Layer 2 of a small transformer language model trained on English Wikipedia (9 layers, counted from 0, width 96).
A neuron adds its activation times its output weights to the MLP's output. To switch it off is to set its activation to zero at one token and run the rest of the model.
A neuron's activation on a vector x is GELU(weights . x), where the dot is the dot product.

Input weights of the MLP neurons that the questions are about. A number n stands for (n - 500) times 0.0011.
n44: 634,391,312,480,565,475,530,510,441,387,409,317,573,345,680,555,658,361,591,917,500,611,647,413,614,383,531,358,583,313,686,396,219,410,366,609,580,495,626,540,334,434,580,615,597,501,314,637,457,502,523,437,465,609,133,678,451,471,858,589,532,724,624,671,392,359,699,487,648,551,309,487,716,605,385,631,609,497,669,461,416,355,468,425,422,481,595,591,465,523,344,469,484,465,494,534
n63: 467,812,516,493,345,661,110,462,695,496,267,587,235,547,529,523,677,672,562,110,352,731,786,462,473,134,265,656,461,628,321,562,514,780,254,348,346,529,519,408,654,313,394,262,548,460,854,422,426,563,672,563,687,504,311,661,571,542,597,413,574,505,277,642,458,469,554,395,358,371,582,668,630,594,372,464,553,504,457,523,360,471,100,472,578,466,503,399,559,427,568,456,476,395,389,327
n78: 383,498,468,624,350,243,396,722,333,374,612,817,574,432,444,444,497,537,541,688,524,510,303,456,635,634,597,435,537,566,659,627,542,308,481,413,614,535,545,491,686,453,583,612,207,549,447,693,457,602,373,454,253,505,325,445,326,528,479,726,209,380,591,584,602,348,705,442,363,439,138,513,531,383,723,618,408,537,263,437,671,452,645,542,359,555,686,578,475,696,381,551,556,456,954,569
n88: 425,387,375,399,599,339,390,756,371,546,285,456,589,420,530,406,594,621,277,580,445,291,427,424,359,559,350,357,713,420,628,441,457,605,533,354,576,394,413,690,407,681,590,555,638,593,708,565,588,665,749,410,267,558,435,646,284,562,706,608,265,676,273,703,610,532,555,454,413,427,409,619,564,347,534,539,445,653,509,465,873,519,380,602,608,328,548,346,507,524,509,528,436,602,524,607
n105: 197,527,560,547,477,708,587,756,479,425,536,439,358,694,551,432,404,357,438,550,655,403,328,595,638,268,570,463,437,393,504,641,471,576,592,555,473,408,260,430,426,499,808,572,521,567,491,473,573,576,619,408,333,586,399,570,552,449,545,663,664,317,609,382,393,221,806,564,509,135,547,553,687,341,426,496,656,350,582,558,530,398,412,661,245,609,836,422,503,456,353,631,611,402,467,554
n113: 598,550,459,496,305,651,97,614,494,493,410,490,337,948,428,509,970,649,348,417,339,379,518,362,768,450,765,152,332,319,688,539,227,461,487,434,513,424,538,519,755,428,262,352,738,444,469,552,506,587,335,416,621,575,556,596,671,651,570,590,400,272,595,420,483,714,648,729,503,706,360,335,283,660,253,537,559,456,360,472,549,287,579,521,546,472,680,383,316,508,680,451,694,293,422,466
n125: 459,590,431,536,721,511,428,277,396,498,507,417,479,413,906,671,743,507,334,632,651,605,578,450,681,426,761,351,580,500,552,492,621,308,459,455,597,492,679,318,587,459,512,484,341,441,523,392,262,449,603,699,556,489,686,706,327,559,372,687,292,518,572,588,705,443,597,641,472,589,777,882,183,383,330,476,449,465,613,658,394,514,640,517,601,385,293,543,472,385,567,266,569,490,522,754
n135: 541,372,684,535,290,482,610,635,455,574,430,618,461,352,642,448,464,477,591,413,486,667,395,335,526,331,488,459,515,530,288,572,520,472,104,526,841,607,455,313,699,391,530,464,449,363,572,383,580,604,487,634,581,191,558,449,681,404,462,547,384,444,435,650,501,650,574,768,315,529,536,536,253,434,258,544,461,268,384,335,550,553,497,406,653,609,388,486,411,658,516,547,494,363,394,409
n197: 488,489,798,590,271,605,733,606,694,728,430,516,564,344,584,631,395,383,706,551,583,422,316,401,211,406,273,758,653,598,494,381,720,393,377,567,602,614,585,524,341,195,611,631,548,501,702,610,441,449,754,683,576,714,332,455,554,682,530,450,471,553,506,507,419,635,612,520,483,462,616,852,518,463,453,534,692,582,487,722,484,564,624,624,524,668,571,778,428,446,270,259,266,436,137,661
n208: 541,432,523,587,617,489,729,479,535,511,169,573,412,530,551,521,738,219,246,413,518,513,296,417,528,345,566,615,424,230,270,553,569,725,667,390,385,432,364,279,536,568,449,400,438,361,632,658,752,732,524,388,457,677,471,572,529,282,359,507,635,424,445,612,390,544,303,325,500,460,504,805,565,396,370,591,687,526,696,397,528,216,419,411,433,418,358,460,544,572,588,350,532,261,632,443
n233: 632,371,475,400,550,551,279,237,451,459,709,449,786,542,636,644,317,387,618,581,558,425,456,439,540,380,504,365,613,390,467,669,309,390,386,688,587,564,723,716,690,543,424,743,655,753,553,444,380,337,643,537,506,684,318,497,445,549,585,461,216,354,452,313,609,363,403,732,660,318,363,403,428,321,550,637,608,493,520,475,492,700,521,892,711,554,606,475,542,301,436,463,359,633,451,643

Output weights of the MLP neurons that the questions are about. A number n stands for (n - 500) times 0.00031.
n44: 599,541,560,513,289,351,527,444,358,527,697,598,722,710,654,273,387,546,710,594,80,601,486,396,359,672,720,671,515,476,528,431,398,546,768,575,474,329,388,367,528,317,561,336,650,692,398,514,385,545,493,879,543,724,766,483,415,350,297,675,463,502,233,712,190,706,371,405,715,445,627,431,383,503,321,676,480,574,648,321,372,768,536,596,514,536,556,588,432,417,563,804,403,679,325,261
n63: 509,530,197,545,588,506,667,517,767,196,534,491,616,411,263,471,483,398,368,120,621,247,248,646,744,429,455,949,321,696,509,664,487,233,307,458,580,361,464,535,555,916,396,354,472,687,728,638,651,468,431,518,449,628,409,548,788,524,568,335,625,556,625,467,670,491,418,774,323,222,784,451,398,576,721,416,307,530,491,485,448,365,502,154,327,463,523,585,351,468,643,465,479,751,588,743
n78: 640,378,461,584,583,819,525,433,385,663,593,295,668,666,277,574,480,406,305,332,437,364,730,468,358,335,720,393,683,660,187,751,696,507,662,273,384,421,718,593,560,609,373,202,430,443,290,335,529,760,177,534,414,282,431,406,511,541,619,442,753,308,526,784,544,248,260,623,442,400,777,392,259,681,503,418,459,699,503,668,319,249,230,213,500,430,503,510,352,852,635,215,169,545,254,780
n88: 325,771,549,644,632,691,744,392,511,373,439,522,157,320,415,298,488,436,660,278,637,800,380,640,505,425,405,275,582,500,797,535,650,614,585,403,453,357,502,301,516,373,389,413,278,499,240,531,391,490,439,454,400,476,663,411,610,371,422,303,736,586,466,452,593,273,613,434,843,554,517,379,502,164,365,716,530,705,572,878,164,680,680,635,319,545,152,460,492,717,519,486,452,344,433,447
n105: 540,537,499,542,630,518,530,720,489,553,414,437,599,582,487,668,316,40,319,619,360,522,416,421,546,662,751,798,680,349,368,568,689,309,364,366,776,616,298,562,382,451,512,621,415,629,517,733,527,397,431,667,546,515,692,442,288,544,471,392,638,298,664,393,659,609,731,413,767,142,361,726,475,283,552,379,385,293,733,576,407,520,440,258,272,549,588,531,629,547,570,465,726,464,398,634
n113: 486,818,483,351,913,239,399,459,694,370,200,392,795,422,387,299,632,478,615,302,617,324,349,273,564,315,580,438,329,641,861,498,660,485,341,782,586,100,614,511,406,426,387,429,663,301,633,594,669,792,408,464,353,595,880,727,640,539,411,501,583,555,576,534,558,600,649,190,484,614,294,269,583,395,516,372,589,638,336,420,878,386,593,605,224,634,394,675,577,426,361,390,833,309,264,449
n125: 468,282,686,455,479,540,535,686,591,284,465,602,471,577,283,429,556,456,707,357,411,468,481,572,350,390,407,724,418,401,335,579,322,810,407,429,521,491,292,728,578,652,428,668,430,664,464,749,738,596,631,316,153,324,233,267,392,633,473,420,713,569,343,357,415,608,341,405,356,310,392,207,879,604,699,508,538,505,405,262,703,487,553,479,400,754,851,542,528,489,436,657,454,559,606,329
n135: 557,537,192,529,685,573,572,355,694,638,617,460,293,517,487,714,488,668,284,511,460,416,567,507,202,583,554,548,612,483,554,487,464,452,935,711,325,459,593,856,448,619,580,585,859,761,356,315,295,355,308,342,494,724,376,538,179,602,533,250,498,577,481,513,513,481,305,517,605,370,256,354,705,727,756,670,305,772,500,492,402,440,204,609,489,176,660,595,134,357,486,259,609,453,516,564
n197: 467,433,458,327,753,452,388,262,331,493,604,337,377,632,442,311,813,621,316,513,533,619,588,614,843,474,596,298,238,416,591,621,605,551,575,593,302,504,457,249,819,644,574,494,259,523,285,606,626,583,354,319,174,382,617,597,456,502,330,608,463,481,671,448,493,391,455,462,610,457,372,174,388,663,646,551,418,522,797,306,435,314,495,421,442,480,598,337,575,436,620,685,423,512,974,253
n208: 499,600,636,589,318,579,804,594,617,272,609,510,705,461,423,625,263,298,328,312,658,439,476,605,371,499,517,484,119,262,426,655,611,347,527,558,508,531,781,338,411,642,482,471,414,721,392,467,641,568,500,642,271,340,324,566,229,665,420,422,377,681,511,295,513,722,426,417,523,408,326,593,757,514,583,379,357,601,492,818,825,433,303,294,255,561,379,797,462,633,765,585,595,279,437,441
n233: 580,542,712,704,351,332,559,623,485,553,394,628,470,270,374,292,722,781,134,533,540,608,298,273,384,486,549,474,510,516,676,377,457,677,339,454,658,358,440,297,358,528,662,362,298,161,416,638,615,511,416,770,544,279,538,775,413,482,456,719,782,204,709,503,476,320,89,196,597,516,500,752,458,643,517,518,340,414,474,480,584,541,514,494,269,280,341,713,800,912,674,517,560,212,602,481

Each question names a token from some text and the token that comes next. It shows the vector x that enters the MLP there. A number n stands for (n - 500) times 0.0078.

Then comes g, the gradient of the next token's log-probability with respect to the MLP's output, scaled to length 1. A neuron's effect is roughly proportional to its activation times (output weights . g). A number n stands for (n - 500) times 0.00074.

"ed", then " journal"
x: 398,706,472,543,575,296,436,557,423,393,641,444,819,545,685,281,316,361,543,614,491,573,413,250,295,453,509,552,717,561,711,508,622,245,653,401,467,366,433,496,485,569,541,489,475,427,363,454,413,310,562,489,716,402,445,372,505,590,646,481,425,389,530,686,546,628,415,577,776,510,443,539,577,405,448,509,430,483,496,496,409,575,267,546,395,552,530,392,550,653,501,520,610,441,463,564
g: 699,321,801,570,600,350,389,391,675,570,461,324,491,445,460,471,404,449,311,444,470,441,554,269,539,595,355,514,460,562,328,454,340,655,649,619,293,583,657,450,450,699,612,371,432,671,693,769,506,646,394,615,284,267,333,388,501,505,436,491,524,415,516,292,538,397,424,539,518,367,237,467,513,370,378,702,573,280,560,825,287,389,515,691,702,367,467,773,826,572,534,390,612,424,393,550
Which two neurons, each switched off alone, lower its probability most, in order? n233, n78

" Val", then "car"
x: 410,626,482,432,450,519,522,488,537,471,226,258,655,453,554,495,367,471,290,514,679,558,355,277,469,760,538,360,536,532,503,533,673,472,464,508,552,526,480,622,483,485,434,412,424,438,518,531,369,548,483,574,791,654,514,608,633,564,353,415,825,294,452,698,471,429,620,501,674,576,559,523,489,640,477,517,441,149,365,529,455,716,617,419,499,490,416,414,454,474,635,387,393,627,449,593
g: 488,416,771,545,505,614,419,308,673,328,538,630,676,444,337,385,511,808,454,661,464,371,477,459,828,689,594,625,202,451,317,492,641,375,677,695,557,607,395,640,624,341,427,525,596,232,363,387,609,301,501,396,476,427,574,482,417,365,349,597,320,615,335,684,638,440,617,333,265,572,567,360,540,440,488,409,579,574,290,588,409,363,365,556,327,408,426,782,573,331,306,560,313,634,527,661
Switching off which neuron hurts the next token most? n197

"ur", then "u"
x: 536,630,508,392,349,476,422,575,671,495,492,361,594,507,743,331,404,518,489,440,597,575,388,308,346,616,500,577,617,458,462,453,379,452,511,429,548,663,488,467,568,499,550,315,377,416,395,508,341,305,565,447,753,430,704,346,705,648,495,408,629,336,503,745,664,401,447,627,611,564,482,709,541,558,379,436,704,362,423,494,483,669,409,342,342,495,389,455,473,456,777,448,566,587,283,552
g: 459,327,392,433,518,166,692,329,225,623,400,576,504,424,656,757,370,617,556,622,535,534,481,484,448,368,787,523,521,655,456,684,371,469,673,567,545,515,670,531,384,678,476,403,296,401,456,521,590,641,413,571,446,735,316,575,615,417,634,477,664,402,532,574,563,303,405,855,544,442,740,533,543,545,414,627,359,376,279,540,506,488,414,706,471,623,708,345,645,293,300,757,431,376,587,212
Switching off which neuron hurts the next token most? n197

"0", then "2"
x: 469,775,462,315,456,304,381,718,534,465,671,537,690,609,356,463,498,590,497,590,481,483,466,364,335,703,447,342,518,517,507,537,680,427,613,484,491,476,599,459,382,373,388,482,487,670,582,364,356,430,341,511,582,534,522,529,474,214,472,463,580,484,678,720,478,460,471,522,565,350,472,423,649,363,426,628,706,376,431,629,279,564,413,337,404,498,197,563,507,495,698,363,492,529,491,602
g: 509,369,558,490,122,513,324,414,614,384,488,414,412,450,315,289,378,759,578,512,678,702,478,275,420,464,601,513,442,547,732,305,531,535,560,611,397,663,386,586,632,424,418,422,570,680,522,369,410,486,330,572,416,599,691,454,401,261,403,320,540,508,479,642,457,577,252,516,632,357,700,478,430,381,484,492,517,686,384,509,226,252,691,709,691,704,572,239,521,280,743,553,736,489,567,649
Switching off which neuron hurts the next token most? n208

" the", then " University"
x: 599,594,422,494,504,358,587,563,496,536,564,518,741,541,575,395,310,482,429,572,339,618,512,364,495,633,606,653,429,260,625,609,652,244,565,530,568,396,399,499,620,609,489,382,564,631,570,411,533,312,443,543,550,663,429,626,353,235,439,456,699,389,362,637,474,507,565,548,687,391,447,361,817,562,328,378,508,440,364,571,437,440,330,432,395,486,576,565,570,491,467,537,538,392,323,518
g: 499,307,500,445,636,310,512,300,595,428,482,543,290,571,448,496,495,754,787,611,470,290,697,349,808,567,222,776,552,564,713,496,297,743,475,593,699,603,389,583,276,307,703,605,485,570,671,477,598,475,508,337,262,443,596,344,535,381,629,352,466,386,355,419,679,547,550,481,385,409,496,705,280,569,463,278,528,358,607,540,443,653,617,592,429,529,513,426,430,250,322,518,612,732,471,414
Which neuron, switched off, raises the next token's probability most? n208

"===", then "Group"
x: 545,579,328,613,391,245,503,574,514,500,566,537,678,591,664,388,472,568,330,650,421,561,606,272,452,587,531,623,342,319,677,503,618,433,256,659,487,473,322,420,542,530,507,405,560,614,598,452,455,258,596,463,538,605,327,643,516,253,451,448,748,493,477,541,656,589,570,546,719,497,448,347,602,479,434,391,428,513,408,563,269,532,517,390,408,674,323,645,598,512,392,458,628,561,344,535
g: 305,724,528,481,455,618,550,278,368,486,379,392,636,95,505,554,487,627,507,848,555,573,534,590,241,650,710,489,411,562,574,631,555,615,414,425,514,565,434,324,590,632,486,654,335,539,530,407,316,439,551,364,422,803,588,537,525,770,194,569,755,576,571,381,481,503,775,417,455,703,274,283,381,551,592,516,400,292,593,548,644,413,682,336,731,522,685,443,427,538,353,483,529,520,536,416
Which neuron, switched off, raises the next token's probability most? n44

" more", then " than"
x: 416,699,389,610,393,355,575,624,405,517,562,422,639,571,461,221,419,458,321,511,345,528,530,336,388,662,526,644,473,431,532,652,511,189,461,473,494,477,479,396,276,542,483,473,561,561,509,398,700,291,370,584,641,479,286,604,386,446,483,612,676,342,532,489,514,577,550,617,698,471,480,629,595,499,585,568,536,486,553,591,527,676,342,497,260,365,436,605,583,623,432,479,404,265,459,515
g: 335,274,691,496,672,345,698,804,281,489,383,531,561,443,505,631,387,647,342,318,550,333,515,563,601,504,369,489,542,467,642,470,406,684,584,274,560,386,439,643,129,571,446,731,312,402,623,519,411,573,536,419,626,528,637,285,523,493,308,343,406,675,514,476,634,660,462,538,424,518,420,711,338,709,356,506,617,106,622,525,437,609,586,532,645,267,658,531,571,675,443,320,347,479,505,266
Switching off which neuron hurts the next token most? n105

"\n", then "H"
x: 398,565,349,569,424,251,510,679,511,441,622,452,651,481,745,431,329,507,361,579,175,432,539,365,503,639,555,533,433,307,522,583,559,597,297,538,632,487,414,448,473,537,472,492,608,652,602,424,516,240,595,532,566,651,420,474,431,380,459,558,622,489,525,472,558,746,612,615,722,489,444,416,524,464,448,482,344,542,373,524,222,552,449,461,414,582,456,637,716,400,558,535,649,410,463,596
g: 574,460,762,796,661,534,390,708,504,773,737,384,373,868,343,583,514,585,684,780,849,347,355,473,752,530,447,476,415,596,555,669,615,581,432,469,612,370,595,448,458,415,705,413,648,510,450,522,503,688,551,342,475,636,615,512,419,368,457,616,576,585,564,406,559,526,464,359,734,654,763,531,501,507,443,249,536,402,521,416,526,477,473,589,527,409,519,481,221,607,606,284,315,478,258,354
Switching off which neuron hurts the next token most? n233

" in", then " question"
x: 418,504,509,688,516,160,572,612,573,509,520,354,821,622,599,338,390,614,472,452,295,524,414,322,505,619,671,644,495,432,520,445,587,201,429,531,541,342,434,586,590,401,387,473,546,601,538,531,534,400,580,522,638,447,392,620,469,352,402,649,658,256,465,588,538,600,466,506,812,475,539,497,610,402,468,540,547,538,399,502,434,628,379,482,237,510,522,475,504,465,459,560,555,470,530,564
g: 488,623,564,389,527,514,463,326,469,660,577,578,573,622,289,651,565,275,432,468,547,884,447,561,531,418,565,267,778,492,347,257,620,256,732,447,512,352,441,332,600,649,443,368,418,479,505,616,677,740,238,602,545,467,573,692,465,730,538,488,595,464,540,308,485,279,650,545,667,451,327,690,623,452,543,672,319,563,541,654,617,356,162,534,594,449,476,697,481,627,423,395,294,727,560,563
Switching off which neuron hurts the next token most? n78

";", then " D"
x: 551,670,377,493,350,562,540,622,584,323,395,383,746,489,406,342,395,482,358,457,508,404,774,236,582,517,610,490,496,554,598,439,839,540,527,497,662,529,381,467,370,363,493,490,669,581,428,252,512,438,664,476,730,479,647,412,543,342,564,274,449,503,382,581,500,410,489,415,650,636,494,552,509,418,362,462,592,368,506,344,349,727,558,386,424,641,522,443,436,626,634,606,559,441,373,490
g: 594,502,231,416,364,466,477,433,645,505,678,703,414,538,300,515,522,669,495,563,767,479,550,286,536,785,191,413,490,466,573,161,526,467,658,527,376,758,355,653,466,361,469,400,400,303,270,468,540,441,690,488,485,364,455,692,269,588,145,531,589,613,601,377,305,559,749,426,519,403,314,511,574,420,622,441,412,365,562,519,687,426,558,405,535,372,410,220,453,624,598,294,353,364,408,505
Switching off which neuron hurts the next token most? n135

" |", then " L"
x: 536,607,276,454,422,544,569,575,675,426,485,522,711,642,421,422,372,658,286,420,457,436,655,531,628,430,518,389,502,332,715,490,744,639,383,438,525,510,330,360,391,365,423,596,573,664,405,314,560,488,596,600,672,625,590,588,613,386,471,319,544,449,379,658,529,517,492,554,742,614,485,451,582,522,330,350,573,503,553,444,519,672,536,276,571,579,434,439,476,728,692,645,453,432,394,560
g: 283,416,619,730,655,479,348,572,298,439,435,474,558,674,580,393,589,506,682,542,353,418,748,847,489,386,221,677,416,404,587,597,434,514,667,246,533,316,694,713,517,478,390,595,448,833,510,643,293,652,304,555,437,572,440,165,522,441,494,522,479,395,593,461,706,378,321,744,345,748,609,486,384,505,406,592,389,404,527,507,574,547,359,548,347,570,509,605,346,489,521,794,582,502,621,608
Which neuron, switched off, raises the next token's probability most? n113

" in", then " international"
x: 412,474,465,599,472,193,549,629,541,569,552,368,799,652,611,307,430,622,399,458,292,575,377,336,502,637,669,572,428,394,494,416,565,181,417,613,536,289,476,536,560,474,321,449,537,555,540,535,536,391,540,545,656,489,426,580,551,355,425,734,616,265,473,599,488,618,487,436,787,478,495,445,568,345,458,480,555,497,376,601,447,677,475,471,343,579,540,436,538,439,459,569,572,479,520,607
g: 512,588,340,463,361,584,531,247,714,406,241,623,422,561,661,453,469,398,393,388,331,433,810,532,426,442,619,631,583,675,598,681,444,482,551,592,320,291,437,714,511,402,329,283,363,757,650,538,492,663,298,271,326,426,303,293,456,303,472,284,466,317,548,558,467,424,390,795,456,425,415,345,498,590,409,606,538,285,714,530,648,565,754,522,502,613,479,472,396,725,446,292,526,261,516,479
Switching off which neuron hurts the next token most? n78